Layer 8 of a small transformer language model trained on English Wikipedia (12 layers, counted from 0, width 128).
A neuron adds its activation times its output weights to the MLP's output. To switch it off is to set its activation to zero at one token and run the rest of the model.

Output weights of the MLP neurons that the questions are about. A number n stands for n times 0.00086.
n38: -148 -104 23 -99 -58 -185 -65 -243 284 251 22 125 -107 -160 198 78 45 224 55 -154 257 -50 56 157 -266 -48 210 -195 82 -11 -25 -12 59 8 90 65 22 110 -119 176 -170 -50 146 103 213 -171 8 8 217 -105 44 180 199 23 -30 44 50 -94 326 41 96 -146 171 84 -150 64 18 -74 94 131 -11 -209 -167 -24 14 159 -170 152 59 56 205 -160 39 14 113 291 -45 -161 8 -25 0 80 -68 -69 -82 69 4 -107 24 42 64 -7 -27 -103 24 -54 -152 -32 37 -58 185 98 160 47 232 25 197 7 -25 -4 -107 127 74 117 60 -291 94 -84
n145: 25 -176 -174 178 -122 -158 93 -140 109 185 -55 23 100 -131 95 -115 -175 -7 -15 18 72 227 -24 76 -71 -41 72 -41 47 -32 197 -125 -45 -90 -114 -84 -63 14 69 21 -37 243 87 -134 -358 -169 46 -83 106 186 106 -114 -111 -207 129 58 -122 154 -54 113 -372 25 -59 -149 36 -188 -62 -62 -202 -38 -180 26 64 132 75 43 14 -127 -99 4 -100 -84 -13 153 -101 -107 14 -73 -43 13 -133 -49 35 18 -160 46 -160 253 76 252 116 -48 -94 31 88 119 23 109 -28 -57 91 -11 102 64 124 97 26 89 33 -80 248 16 -166 -34 167 99 -94 -86
n150: -82 -153 263 93 -116 173 -64 -145 146 30 41 103 71 66 93 86 -205 -51 96 7 -106 131 -4 130 75 93 -208 -17 80 57 163 -174 3 -237 37 -108 37 -113 45 -7 -108 67 -105 82 83 118 96 22 -172 -265 -10 -154 26 -33 105 -59 60 -7 -22 104 -108 191 -67 16 98 189 -187 -231 -139 34 -89 -4 -36 67 128 -15 89 -179 167 -75 55 -101 47 -107 -264 151 -177 -8 -97 -23 40 121 11 -134 110 14 68 36 76 82 322 31 -156 -34 -36 109 0 99 59 -209 58 -319 167 157 7 -95 -75 -20 27 -96 39 -41 -108 -10 32 143 -203 -274
n186: 177 252 -474 -102 21 -58 -32 31 0 -11 125 -32 53 -84 48 -67 -30 -14 202 -24 -59 132 -165 79 -69 -99 149 -132 80 -65 -22 88 60 -126 64 42 -206 82 43 -206 124 -99 107 -147 58 -70 71 -31 -248 -140 116 65 -211 -53 97 -73 -29 121 -10 36 -48 -24 -178 -30 -142 -181 -17 77 29 -4 -17 47 -34 46 -16 157 -3 115 174 21 -137 -25 19 -112 -128 -10 -58 -141 92 -247 55 -24 189 176 214 -28 -3 -165 99 -274 -30 -159 77 -148 -169 73 -4 -44 10 -107 -215 25 -78 -108 123 62 131 -54 115 -137 -3 -24 -157 -49 17 16 130 -122
n215: -103 415 -4 57 109 69 -160 -123 238 188 -3 136 -69 -21 -103 -68 -7 -42 -72 65 -180 113 -159 -6 183 -64 -228 107 -42 90 -94 118 -30 -120 7 108 144 37 -172 -191 86 -39 3 31 186 20 3 179 110 53 74 -125 181 327 64 -43 -139 205 49 74 -52 108 43 -149 77 58 50 -142 -148 -93 -110 70 -114 -22 86 -159 0 0 -72 -94 -231 -89 120 16 92 94 -7 128 24 135 28 -17 -144 56 121 -244 -90 101 170 108 148 47 102 -113 -48 -28 67 3 37 87 66 4 195 -33 71 253 173 80 10 -110 17 88 10 -206 112 -68 -33 -84
n252: 352 185 91 -47 -83 26 -28 -155 74 16 -198 -45 19 -164 -186 -28 26 49 197 74 -30 -45 205 86 94 -90 -264 173 105 -34 0 -31 112 152 116 -11 67 -133 -69 -105 178 -140 48 234 35 65 18 306 50 -21 58 22 -35 0 -179 0 -52 -33 178 -65 -23 -109 202 136 -15 117 -184 103 279 0 -126 252 -33 -19 -38 -49 -141 53 35 82 -54 -20 -46 -84 -92 90 -107 -45 -41 166 -173 -11 59 -237 164 26 172 -131 104 -49 -207 -11 11 269 89 38 -32 107 -76 0 89 -130 -50 -128 238 -162 -10 -76 21 42 -205 -13 291 21 62 -177 -166 165
n278: -31 -173 -81 114 -7 -107 52 -14 208 156 -232 -117 109 57 226 -10 -59 -25 33 -182 -178 237 118 81 247 115 -17 -17 186 -133 -175 -11 -159 -53 33 73 138 -47 54 245 -54 -23 24 7 -37 -204 118 64 -104 -176 108 -143 -95 147 68 17 224 -48 99 -152 -7 81 316 77 28 72 64 -239 -20 19 -10 -70 -38 -14 -45 -124 62 -193 -192 -4 108 -265 49 62 165 66 62 0 -161 32 -85 -56 34 -67 82 109 154 -14 -93 115 -35 -57 -238 -24 -48 149 -109 -74 3 -158 53 104 37 0 -43 -40 -35 -77 179 -14 129 0 174 10 -120 52 -126 77
n302: 59 -152 -172 46 109 -183 -10 -112 11 -177 175 10 131 72 -7 -69 33 206 -23 413 34 -23 -204 128 94 72 -218 -11 -94 4 -24 241 -39 45 52 -109 223 -260 122 -7 19 -121 36 44 82 -90 -48 86 229 70 -82 133 -42 57 51 -196 45 -131 -165 11 231 97 139 -65 -217 105 36 11 -172 24 95 78 4 -126 -99 -26 26 166 -368 185 64 105 -146 -42 47 -122 106 -16 148 -27 -127 -63 124 127 -57 -75 26 71 0 -111 -187 147 -98 224 44 -215 -127 134 43 -30 21 -53 -71 -116 107 193 -17 -127 -38 -46 -11 -240 -33 -14 14 -10 165 62
n340: 112 254 -43 -146 25 175 -56 150 42 -11 -259 198 -11 -188 -123 0 415 14 -139 80 22 -136 -127 111 7 62 62 -51 -56 -120 8 -95 82 270 23 -94 -63 -65 62 -74 183 -103 -59 46 52 -65 -28 -150 -106 47 34 28 136 -36 -90 -27 23 -49 -11 249 110 -64 -125 -402 43 94 -82 51 -171 -45 7 -104 63 -113 -97 -57 -42 159 -73 -30 6 90 -63 112 76 0 140 -50 177 -16 75 -116 -129 36 -253 -82 -64 50 181 -21 -14 3 -4 -3 -3 -7 38 147 34 -299 -104 43 37 172 196 -7 -144 -36 -135 15 180 -56 -228 -180 -7 43 -97 119
n361: -36 -199 -10 97 -94 -91 98 342 -164 -115 -23 -90 21 -8 -52 -97 87 33 58 12 -94 -131 90 46 119 16 132 -147 -158 76 -127 245 47 -123 87 -38 318 -50 -105 109 108 151 -149 -36 89 -113 -44 45 198 118 -109 -257 -155 288 256 -97 -71 135 -49 -253 -101 8 -4 -204 -166 -99 128 160 38 -271 80 17 -32 -29 100 -196 -131 131 -58 -50 125 -66 -64 131 95 -20 159 105 56 -41 -57 76 71 32 -99 -81 -141 170 -30 -93 318 -163 20 -50 -173 -20 -155 0 78 -174 226 165 -4 -42 -21 182 208 145 251 91 237 -32 -380 31 -28 41 4 76
n362: 202 -6 -187 46 11 -248 -58 -70 -14 -66 42 -64 -49 -45 -90 -24 -205 29 -64 129 -122 55 110 66 -337 -25 -144 70 75 -98 146 -210 -7 237 -212 -107 10 -168 -187 51 -72 -187 -75 141 115 49 50 -26 179 86 -116 69 -72 -34 -139 -11 98 11 177 -102 -158 40 23 257 173 18 77 104 -110 -113 101 -104 -65 128 257 -144 -7 175 -98 15 -56 40 7 99 68 175 36 -201 -87 40 15 7 50 -99 205 -62 84 -190 -70 -120 -7 35 -4 -31 -53 -63 -55 179 53 -77 -24 138 -28 -204 -112 -7 102 44 98 299 -33 -54 103 192 32 220 86 -313
n374: 57 -136 -195 52 154 -72 -316 15 -14 115 31 159 -196 41 -169 -265 11 -143 15 -132 122 -11 8 -173 366 14 -189 136 173 -123 24 -30 -56 -110 106 27 -184 -97 -186 -276 -131 112 -28 14 -122 123 97 73 129 206 -21 -22 -87 196 202 -21 -40 150 51 17 47 -128 -135 -40 -124 32 133 -159 38 62 -82 27 50 -34 40 -202 25 -7 120 -72 -10 -46 -109 -7 -124 -65 72 -16 -87 30 66 14 203 33 144 -142 -91 218 -66 25 -21 108 132 171 -33 -11 132 27 127 219 -41 67 7 -17 -227 14 161 23 61 19 -32 -38 138 316 -14 20 -123 -27
n406: 14 164 -91 -7 137 134 -124 -22 -21 87 127 -196 -67 -109 -78 -26 133 -104 -140 -53 171 -47 -267 -70 64 -24 -117 -48 40 32 -166 -140 14 -76 137 7 -87 130 62 68 37 -127 132 113 52 111 -70 140 -55 24 -21 93 -260 146 -17 -7 182 -4 -152 93 -18 -47 89 -110 -101 45 -117 76 -229 -141 -268 161 57 -155 0 -33 -49 163 -250 156 -29 10 257 -123 -70 -14 -95 -77 -64 247 22 4 154 7 -164 -29 -150 -132 125 32 -49 -21 -195 -92 290 11 -111 10 -156 -57 -20 7 -24 37 -26 -77 -197 -95 103 -66 -167 3 -35 -181 247 -13 -189 138
n485: 107 29 -58 84 -27 53 32 -7 -97 218 81 3 150 -117 -124 -115 56 75 91 -17 -96 61 -91 455 227 68 286 146 9 91 55 188 46 10 -16 3 -149 145 -176 -40 -105 170 -33 -64 -14 167 -7 -129 -117 173 -153 -27 -67 -131 -82 110 -47 10 -14 267 41 115 -122 119 129 -201 23 -10 -146 -65 -40 -67 -30 -3 15 75 90 -45 -111 88 -12 -295 50 -47 119 30 33 40 20 -28 92 -67 -186 -27 -52 -14 0 37 155 71 -150 3 96 74 -176 -233 -155 -81 98 30 -26 196 -64 -32 -86 -64 198 -22 3 -35 255 24 79 45 -138 -116 -89 25
n501: 76 266 123 30 91 -31 20 -158 28 0 -73 10 0 117 -193 -74 -31 32 186 -106 152 -53 -113 120 77 184 44 -97 -113 97 121 168 -100 -49 166 148 -13 -183 -3 354 75 -3 68 200 116 -151 -151 154 27 -276 13 21 134 25 -41 114 -32 -113 28 20 66 119 65 34 178 -27 104 -361 13 -44 82 157 34 -36 -162 -113 -14 -219 -50 141 104 -13 -29 165 -44 208 -192 75 38 77 21 -96 -150 87 60 -112 -94 3 -67 80 144 -80 -169 -67 67 -197 89 77 -179 164 -53 -14 172 -161 -139 -20 25 -45 -55 -53 -10 70 -84 10 -163 35 -66 51
n509: 65 -433 -145 -70 110 -26 130 77 62 -189 143 -64 34 67 -56 -28 -45 -53 102 -19 57 -63 -85 -163 56 83 -213 73 120 -339 47 122 13 -124 109 3 -71 38 32 -17 10 -6 13 49 3 74 -13 83 -19 -94 181 79 51 169 -16 -130 67 -169 -84 -51 17 -96 -103 87 116 87 -143 74 59 -4 -26 3 -20 -24 30 -44 29 -141 0 -3 60 114 -77 -62 -49 53 -49 132 3 49 153 -13 19 37 -64 -126 188 136 21 -148 -10 -32 -54 92 88 -90 -85 79 3 -166 -213 -142 211 53 125 230 -212 70 -206 95 76 -98 170 -211 -287 15 44 -232

Each question names a token from some text and the token that comes next. It shows the activations a of the neurons there, in the order above. A number n stands for n times 0.028.

Then comes g, the gradient of the next token's log-probability with respect to the MLP's output, scaled to length 1. A neuron's effect is roughly proportional to its activation times (output weights . g). A number n stands for n times 0.00071.

"ying", then "===="
a: -78 1 3 -12 -33 15 -3 -74 -471 179 36 46 12 7 11 -11
g: -134 -52 -129 -113 -186 -29 -51 116 -202 -266 107 -53 -49 57 -1 51 87 0 91 204 -248 99 61 143 -37 -67 -86 -224 11 -112 -47 20 123 74 200 31 111 -132 -103 110 -47 -27 38 -17 33 150 -141 355 258 -26 14 139 207 84 -159 -32 64 -2 -111 -77 19 -8 60 219 -100 135 -41 -94 -97 -81 -30 103 -103 -76 30 -79 -68 7 287 69 -65 -178 169 50 208 -226 22 256 2 -32 126 -58 126 32 -255 29 71 -66 57 -125 -51 211 23 -22 13 -8 -82 199 66 18 -340 49 8 -45 -192 -70 -102 135 203 72 -10 119 -22 92 -252 -112 56 -111
Which neuron, switched off, lowers the next token's probability most? n340

"2", then ";"
a: 28 0 -1 9 -8 7 -4 0 17 2 11 13 36 7 267 -31
g: 53 12 79 -45 -290 7 -4 -16 -71 -7 -133 -33 81 -71 -81 -25 82 -149 -161 156 -25 -112 139 -12 202 92 -47 -82 -139 240 -5 -84 -48 -49 52 391 133 -107 -77 9 92 -33 -98 74 74 -224 -80 100 -69 194 200 -13 65 128 -115 -69 -52 11 38 60 183 -92 317 56 105 -109 -112 -97 21 62 -132 24 -161 95 86 -107 253 -119 116 44 158 24 99 249 -90 87 -68 147 136 -157 9 -58 77 -103 -42 8 -74 184 41 -32 -190 82 202 45 -259 -89 9 18 -100 -16 -118 -25 61 139 -49 -198 -230 51 -78 -132 7 404 96 203 -35 58 -93 87
Which neuron, switched off, lowers the next token's probability most? n501

"1", then "0"
a: 22 9 49 5 9 -116 -4 -18 11 -10 5 6 8 -5 -10 -12
g: -57 77 14 10 94 206 189 119 -70 38 -26 -78 298 89 171 134 -20 178 -74 11 -11 121 -58 105 -24 44 242 -210 -21 -125 51 -195 -183 65 63 -36 -73 108 -244 -62 -99 -80 -74 62 -195 -70 -149 195 -47 62 128 41 -35 52 -126 38 -52 -228 -39 -103 -200 -58 -86 -208 -143 -185 -40 110 -43 -15 13 190 -228 -88 147 194 259 -183 -4 -3 27 12 14 -15 -4 112 67 -28 -112 -176 16 61 199 -24 55 -125 78 25 -19 113 -56 -90 -17 -10 -28 -172 -300 -39 -195 24 -53 -35 197 -14 -8 -80 -51 144 -85 192 4 -367 -134 69 -118 -258 -99 -144
Which neuron, switched off, lowers the next token's probability most? n252

" In", then " "
a: -1 -6 -26 -21 -1 -2 69 91 -1 -3 -11 -2 1 -22 60 -18
g: -72 124 47 82 -9 75 -192 -93 -41 -113 -24 78 77 -125 9 -70 -165 123 -327 250 49 -171 60 -104 -272 20 -45 36 208 -82 128 -174 173 163 97 -30 5 -7 -72 175 26 -190 -20 -75 -55 2 53 -234 -5 -116 254 207 -89 146 62 242 99 -90 -97 17 136 248 270 -273 19 81 -178 -56 54 44 57 -5 96 152 -30 28 -140 55 -9 122 -94 79 192 -20 137 260 71 19 18 147 -11 -102 35 84 51 37 -137 92 115 60 -7 -49 128 29 10 93 31 104 39 35 322 21 72 -219 -68 21 77 -111 -40 142 93 -196 -44 -164 -160 34 -11 -217
Which neuron, switched off, lowers the next token's probability most? n302

"',", then " Cal"
a: -6 -19 2 -3 25 -4 -12 9 0 -191 5 -15 34 -5 -5 -6
g: -314 -1 17 -115 -8 107 96 -5 -118 -31 213 -169 88 -78 -126 -133 330 -269 55 -81 346 -20 35 -86 -38 -8 130 -148 -44 -122 9 244 -76 39 -253 22 -40 98 -15 -24 164 -44 278 23 59 -143 44 166 80 71 145 132 40 -105 186 -103 41 -19 -14 13 63 -25 -195 24 -61 -76 -105 313 86 -67 64 -51 -43 -69 -136 55 -202 -185 -79 25 -200 105 -59 59 -101 23 -40 133 178 -54 -81 13 24 49 -54 191 -133 -70 -42 -84 190 55 -96 23 224 -29 -11 56 -182 -11 52 59 -148 108 63 111 -29 -111 37 192 -28 181 -2 80 253 -55 116 260
Which neuron, switched off, raises the next token's probability most? n361

" a", then " novel"
a: -2 139 6 -4 -1 -1 6 -7 6 -3 9 5 -1 -18 3 -6
g: 280 82 -73 -246 228 -9 -14 -63 -21 64 -122 165 -3 -15 14 -16 -78 -26 12 110 51 189 -83 6 -12 74 125 15 -73 95 -94 162 126 -138 -13 -268 -41 82 29 -46 159 -56 -304 -62 -137 84 -61 113 19 210 60 24 24 -260 49 40 166 -133 -251 -193 141 87 75 4 -202 -17 84 10 -100 16 -116 123 47 177 41 44 -136 206 -109 71 -137 -49 109 207 32 -4 205 -77 73 68 65 -42 -21 193 26 7 -60 -42 183 112 117 -229 85 59 -100 2 -20 167 167 41 54 29 52 -323 -35 34 27 -283 46 -92 94 -185 -44 83 52 259 -43 -321
Which neuron, switched off, lowers the next token's probability most? n145

".", then " B"
a: 7 84 48 63 -7 -11 9 -22 96 -5 1 16 -2 -1 5 8
g: -220 233 -72 -97 116 -169 -32 281 -130 -72 161 -121 170 -39 -184 -134 -57 -34 -282 -19 98 59 -138 -23 -58 -57 27 -156 60 97 142 94 -88 -2 -31 -61 87 338 63 161 117 11 6 63 -79 -98 -128 141 -65 149 162 -86 18 -69 -178 82 54 -45 62 132 178 -22 60 -50 -81 95 -129 92 135 -28 -56 49 -222 112 129 38 150 -221 -258 -49 -26 -24 46 39 76 132 34 -41 103 231 -8 94 -93 -34 175 104 131 -49 -41 -245 -202 -308 80 -252 30 112 -42 253 -103 -79 -84 173 -157 78 125 83 43 -228 33 58 -60 15 61 -23 -130 67 67 -16
Which neuron, switched off, raises the next token's probability most? n150

"air", then "a"
a: -19 4 101 17 -3 11 45 -9 19 12 8 42 7 268 8 -16
g: 138 -20 80 97 -27 15 118 -134 79 155 -8 -85 -117 -103 -100 96 -208 -127 276 -2 27 -11 -101 22 -132 -19 -42 49 -35 144 -273 -108 97 -94 -30 -69 -121 -68 -84 50 -108 -111 -93 102 -117 -27 35 -61 -47 -232 -17 97 -29 -30 -118 265 13 108 -31 -64 29 -55 208 174 -54 159 32 156 63 -275 114 -127 -105 103 -168 -208 -348 25 130 10 84 -167 -43 23 -162 149 169 161 -87 -82 -204 -155 52 -218 45 -24 11 -49 -63 101 11 -311 60 11 -125 126 3 -44 -158 185 -120 94 156 -5 -185 85 93 70 84 22 -82 -177 9 6 -336 -34 240 1
Which neuron, switched off, lowers the next token's probability most? n278

" where", then " she"
a: 6 32 257 -4 -9 -1 29 -1 -21 28 51 -31 -4 2 -27 0
g: 20 -45 31 131 -104 34 98 -78 -142 54 50 161 10 -53 28 178 -5 -385 110 -34 -205 -100 61 55 -185 -22 -70 235 175 -60 -44 147 1 -287 197 224 -145 -86 -318 -40 -88 140 -27 36 140 -80 -108 -48 203 270 21 41 106 -3 -81 -13 -40 -181 50 -132 46 40 -175 19 -8 61 -101 -51 -68 3 -147 -56 104 2 112 128 50 242 61 -82 17 44 -101 -91 -2 226 -34 161 -99 -15 64 -3 330 0 -87 -125 126 -129 -121 4 18 -124 -98 93 -33 248 210 11 97 47 63 8 143 -259 96 -54 -90 -154 30 69 120 106 135 -52 -16 -53 -295 27
Which neuron, switched off, lowers the next token's probability most? n150

",", then " as"
a: 182 -11 -1 -47 -1 -4 -14 -12 -2 -3 -1 12 2 25 0 -26
g: -209 -16 26 -32 188 -70 -136 56 144 248 125 97 6 -78 -287 -123 -49 100 126 1 0 -172 43 -93 -96 115 69 -110 -75 -18 -22 -290 42 -92 40 88 109 33 -108 29 -57 -39 -17 26 75 -165 52 51 -44 -186 -239 -153 -58 139 210 26 -84 -67 -19 -42 178 -207 20 8 -137 -235 125 -182 212 -269 -97 -63 180 -124 -101 14 98 -122 -153 6 -74 -108 -31 191 -64 -151 315 56 -18 42 222 5 -165 -198 -130 7 -221 -60 81 157 -17 -49 -161 4 92 38 17 87 -123 -9 112 166 -104 136 -28 -65 2 156 211 -52 -132 -24 -87 289 67 -43 12 -138
Which neuron, switched off, lowers the next token's probability most? n38

" K", then "ik"
a: -14 4 -47 -115 -25 43 -10 5 -11 7 33 5 10 -12 -12 -11
g: -93 -53 14 -84 30 -48 -3 -50 222 280 -31 -39 17 -97 160 108 -186 111 35 -132 -45 -119 161 -4 -57 1 -67 -162 13 261 185 -34 -13 -67 56 72 293 139 73 354 -284 94 -220 33 68 -71 -67 58 83 -6 -28 -1 6 149 36 20 -33 -146 -170 167 53 177 115 132 133 -20 179 -81 28 91 177 -246 -105 57 -49 -187 111 -42 -79 -149 174 -141 -28 -36 -7 12 112 290 153 -107 -177 -67 2 21 -54 -147 217 -24 -182 35 268 102 -77 13 -52 -226 128 -98 -59 -225 -181 -5 122 -84 5 17 5 -34 43 93 -65 -103 -178 -14 89 -48 -174 18
Which neuron, switched off, lowers the next token's probability most? n186

"–", then "1"
a: 5 3 0 1 -11 29 10 11 0 -27 0 0 246 -62 58 48
g: 29 31 -8 103 -97 -52 -306 -53 -104 49 -72 85 38 -174 67 145 -142 -130 -28 -165 -175 297 69 -40 -77 40 0 173 -269 -10 -286 -60 26 164 -259 -149 -106 59 7 -298 -279 142 -119 72 -155 -50 8 -36 53 -54 224 -50 208 156 114 113 -38 154 106 -87 -18 -11 -135 -177 46 -247 -179 25 22 -143 77 102 7 -37 -235 18 165 -31 45 -64 -166 198 86 30 -156 4 79 1 -65 -14 -102 54 3 110 -67 29 40 107 130 7 32 -130 -61 -185 66 19 -34 -106 -5 57 55 27 10 -100 258 351 86 -7 -69 -104 -22 31 -45 40 29 154 232 34
Which neuron, switched off, raises the next token's probability most? n406

" k", then "ind"
a: -12 -3 3 -420 -46 5 -6 33 -4 2 -6 5 -16 -1 -14 -24
g: -118 100 52 172 166 204 -115 185 29 180 -68 10 -69 -24 -100 -102 14 116 104 -106 -62 151 35 -60 130 32 -16 -169 -73 93 10 -175 64 -46 -270 -6 -54 19 80 56 135 167 104 105 168 149 216 339 -71 139 225 73 92 -39 -303 -5 -105 -162 159 -74 53 117 10 73 37 -23 -293 -131 4 -48 -47 217 144 31 -106 -374 0 79 -278 -96 -8 -58 144 -141 -38 134 47 -120 -137 -15 23 79 -192 99 -30 71 -61 -48 205 77 -79 -116 182 21 7 25 109 107 -48 81 -120 127 -222 35 -12 96 60 -145 -25 97 32 -100 146 103 6 -170 13 -164
Which neuron, switched off, raises the next token's probability most? n215

"ge", then " is"
a: -16 -5 12 1 15 11 13 18 -8 0 11 35 10 -181 -5 -3
g: -244 -27 -105 203 -108 -113 -66 140 -1 195 44 188 73 196 37 -174 -14 48 -101 -282 -161 185 -52 133 114 11 138 -121 115 33 101 37 -24 150 218 -53 -59 -210 -45 -41 -182 145 85 26 -121 254 -80 96 -206 -60 25 94 163 20 -135 -37 -140 82 -109 79 -110 58 240 127 123 -36 43 -36 60 -59 103 143 7 51 -10 -46 94 -147 -16 54 47 98 8 29 134 173 63 134 -5 -35 175 -23 -71 -263 -220 -88 -131 50 86 91 -92 110 -179 284 176 53 20 222 -61 205 -98 -207 176 -191 -140 76 -5 35 126 244 46 -113 170 28 -62 12 8 -17
Which neuron, switched off, raises the next token's probability most? n485

"á", then "č"
a: 19 -10 -4 10 2 -2 -5 8 4 -5 -7 -2 -8 288 -2 -5
g: -53 -113 -78 121 43 -146 -129 70 -36 -31 41 -12 -114 48 -61 -69 -131 -148 81 344 -189 115 -9 -72 69 361 -91 183 -109 34 142 -9 79 174 -68 204 -3 79 -81 -52 -49 -245 -96 -42 -166 -83 163 -12 -43 218 -13 -2 -74 228 214 157 -24 17 117 -110 17 18 -89 -103 -22 134 -103 -188 -5 -51 15 -254 70 -36 -112 -58 -240 9 -64 81 34 -24 208 24 -8 -20 137 -22 -49 56 169 133 -28 66 -165 -11 -67 5 -143 -29 25 29 -262 100 113 -10 25 -130 259 -38 -46 -183 30 -38 99 -117 -235 31 -101 -10 -41 -150 -340 -128 292 201 -34 66
Which neuron, switched off, raises the next token's probability most? n485

"ü", then "t"
a: 5 41 -12 -35 16 -21 -15 -12 -45 -8 -6 -6 -9 320 0 -24
g: 93 17 74 -248 -56 309 -9 -203 -10 -139 -74 -147 48 -59 -213 -4 -180 216 -106 -185 -50 -151 -71 38 40 -245 -135 -21 -125 162 78 209 167 -95 -39 40 26 166 87 -215 2 92 86 15 -23 42 187 -77 -15 26 221 -25 -169 -9 -5 30 146 -51 150 85 -212 -38 111 -153 78 -10 -73 -155 40 65 -132 219 -30 31 -17 81 21 19 73 -133 -64 -109 -80 -46 -16 -48 -84 -18 56 15 -215 -102 223 -48 41 -107 166 -154 246 160 169 34 108 147 -17 -156 -208 -113 -190 242 192 23 63 69 125 -110 38 175 8 -1 -95 -201 249 75 61 -30 -38 201
Which neuron, switched off, lowers the next token's probability most? n485

"th", then " Ber"
a: 10 -3 25 8 10 4 5 2 -1 -2 26 157 25 -27 7 -8
g: 101 -74 116 -149 76 -356 189 -153 -75 -152 6 -188 -10 97 166 -46 145 40 47 5 159 -119 -136 14 -38 76 33 -82 130 7 -82 121 -35 -195 112 178 69 62 26 -120 189 58 -42 87 -17 39 -4 68 -4 23 -200 192 240 76 67 -30 -128 45 111 -79 295 -252 44 -117 -100 -18 -306 68 199 3 111 -182 -270 105 -113 115 -52 -128 23 -36 -22 -36 -18 -90 163 103 -136 -14 -4 -63 -35 81 -240 -111 58 35 61 123 145 -37 150 -2 6 40 -10 44 -68 125 -106 -207 131 285 -107 -192 284 -18 84 120 -148 -170 43 -9 -174 19 -7 182 38 69
Which neuron, switched off, raises the next token's probability most? n374

"i", then "em"
a: -6 22 4 -86 35 -2 6 7 18 4 22 -27 -23 -23 33 -4
g: -94 67 -250 117 54 -162 -136 67 66 152 -287 87 199 54 154 -201 81 41 109 -43 -164 50 115 -22 197 71 20 147 -113 182 -52 149 -187 79 52 102 -191 119 107 -287 116 3 10 -42 -83 -147 111 179 -153 -133 17 16 -76 -93 82 -143 167 90 -9 -9 14 -14 38 -6 120 141 -249 24 -219 44 157 25 19 87 -51 9 45 -101 32 -3 -229 116 154 37 -72 -40 192 -67 -27 -191 206 -66 -232 49 107 32 -6 -43 -99 154 -8 232 349 -75 -234 -126 9 -135 1 35 -39 -50 20 50 -257 -87 -57 -75 51 -186 -8 -29 49 154 24 -124 198 -69
Which neuron, switched off, raises the next token's probability most? n186

" Mal", then "i"
a: -26 12 28 3 -8 -5 2 50 -10 0 -33 109 -2 81 -4 -29
g: -39 -26 -89 14 -45 -177 -98 -55 -40 -107 80 -107 -39 -241 -34 -74 -91 82 -164 -180 -46 -173 -58 -7 157 -272 100 -146 -23 60 -32 179 115 239 -182 2 116 -88 -20 63 45 95 -163 114 -20 -129 -50 37 -7 177 -25 -113 -133 106 126 146 -96 144 -6 -439 -205 -144 -179 92 -42 54 296 -56 -3 -69 2 -124 -15 147 140 -97 -185 -121 -128 133 13 151 -163 -139 -49 -4 -166 19 41 24 -19 -91 365 -217 116 44 153 159 -181 1 -100 30 105 247 -77 -133 20 139 -108 -111 -63 77 -19 -52 -144 128 4 -6 67 -155 139 95 16 -3 -72 -116 46 -38
Which neuron, switched off, lowers the next token's probability most? n374

"  ", then ":"
a: 4 2 -2 33 -6 4 -44 -324 0 -35 16 1 -8 0 -20 -10
g: -70 67 -244 195 1 107 -56 -154 25 -6 14 278 44 -51 -177 -54 -36 231 -167 -40 -113 111 119 -91 -4 45 -60 -7 401 86 29 52 209 35 -1 -22 64 3 -8 66 271 90 175 -142 1 -277 121 -201 -192 -216 46 -58 43 129 52 6 -324 -5 -75 -66 32 265 41 -82 -100 46 -25 -1 -191 52 124 -42 8 106 -289 18 -228 -35 38 -58 33 190 89 230 -60 48 -44 -105 79 -54 -110 79 -39 77 -9 112 -63 103 117 67 -51 23 22 45 139 40 206 -131 101 -22 74 -53 -25 165 -161 -72 -21 -22 -149 25 12 -103 64 18 -170 331 146 -87
Which neuron, switched off, raises the next token's probability most? n302

"ant", then "ime"
a: 212 2 8 4 0 276 -1 -5 -8 7 6 -72 -9 75 -6 0
g: -126 -278 90 38 -19 8 -33 -116 314 -212 26 -7 97 -27 142 -210 -98 -64 250 -57 182 -27 -199 20 -29 5 -53 91 -23 17 -121 -133 -47 21 -235 -50 -49 8 -6 122 -41 -87 34 -47 -28 19 122 -67 173 108 -198 225 15 102 89 66 280 -90 96 -14 -7 -85 -81 9 -125 2 -337 -111 35 150 -82 -272 212 -27 -67 38 82 31 163 55 155 -150 -70 344 56 -89 116 44 -40 -37 -286 -187 7 -105 193 -116 26 2 82 4 -58 -185 -233 42 29 -82 -118 -79 84 -139 1 160 111 76 -40 -6 82 139 174 -194 188 51 -9 60 56 30 -110 96
Which neuron, switched off, raises the next token's probability most? n252

" t", then "akes"
a: -18 8 3 -88 0 0 11 -83 -6 6 171 17 -43 0 7 23
g: 59 25 -57 -178 -47 -132 -11 159 -47 101 58 169 -12 3 89 70 77 -150 -27 -50 -24 224 172 105 -54 106 118 -249 -77 118 -112 50 -21 267 178 -166 -54 164 -73 40 -114 153 84 83 -91 283 119 -89 6 51 50 20 -49 -162 32 64 -129 -91 -112 157 -1 15 -22 -37 15 -163 6 -33 -59 52 -66 -14 -136 -72 -94 -99 165 46 274 13 -3 -116 110 -81 67 -149 -62 57 116 399 -69 33 -173 -127 -29 55 -148 -11 369 232 -168 -173 -71 204 172 120 3 31 -128 88 -59 -57 302 28 94 -14 -147 -21 76 136 -287 11 -62 25 123 132 149 24
Which neuron, switched off, lowers the next token's probability most? n302

"mer", then "man"
a: 298 161 -4 8 -1 -8 267 -1 -13 -17 7 34 -6 -34 23 0
g: 35 15 126 -10 -6 177 -31 91 119 -83 129 329 22 -92 -204 -120 -26 55 102 152 -76 -83 -158 64 -13 -191 -224 -238 -6 67 -179 -125 -61 -165 -19 -103 -78 94 150 233 37 163 -114 32 157 -24 192 -171 61 -73 59 -222 155 -124 -138 -165 83 100 -132 -38 51 -289 112 -149 18 -167 -136 145 -150 58 -76 -201 -9 -45 110 -165 192 90 171 55 -58 1 53 -48 -146 -33 -229 -34 15 -164 24 -10 -21 -71 -89 -63 19 -26 135 -253 -185 121 -5 -232 125 13 2 -29 92 -149 181 92 -83 181 34 78 -117 -97 -4 27 207 -104 -82 234 -98 -60 -8 -93
Which neuron, switched off, raises the next token's probability most? n278

"0", then "–"
a: 11 1 -3 13 0 -14 7 -3 19 136 -9 6 -104 2 24 -28
g: 130 1 0 180 30 -189 -164 -118 6 24 -3 -140 -294 141 -26 34 -8 -43 132 -191 2 -28 66 8 -172 45 -142 -90 98 44 64 226 23 -45 -108 -263 100 207 152 28 -314 143 98 -60 67 118 -134 192 67 -25 -174 46 -4 75 -74 -97 -31 179 -65 -155 33 -118 117 -2 23 -83 179 202 134 73 158 -240 208 163 -31 -45 -11 39 14 -80 -194 65 1 -94 152 124 -121 -61 -195 165 -24 92 -211 49 -84 99 3 59 34 111 27 4 51 30 7 -187 119 -13 159 70 -69 -118 -39 4 209 85 144 -6 -155 -445 184 -95 91 -107 -50 -1 172 -75
Which neuron, switched off, lowers the next token's probability most? n406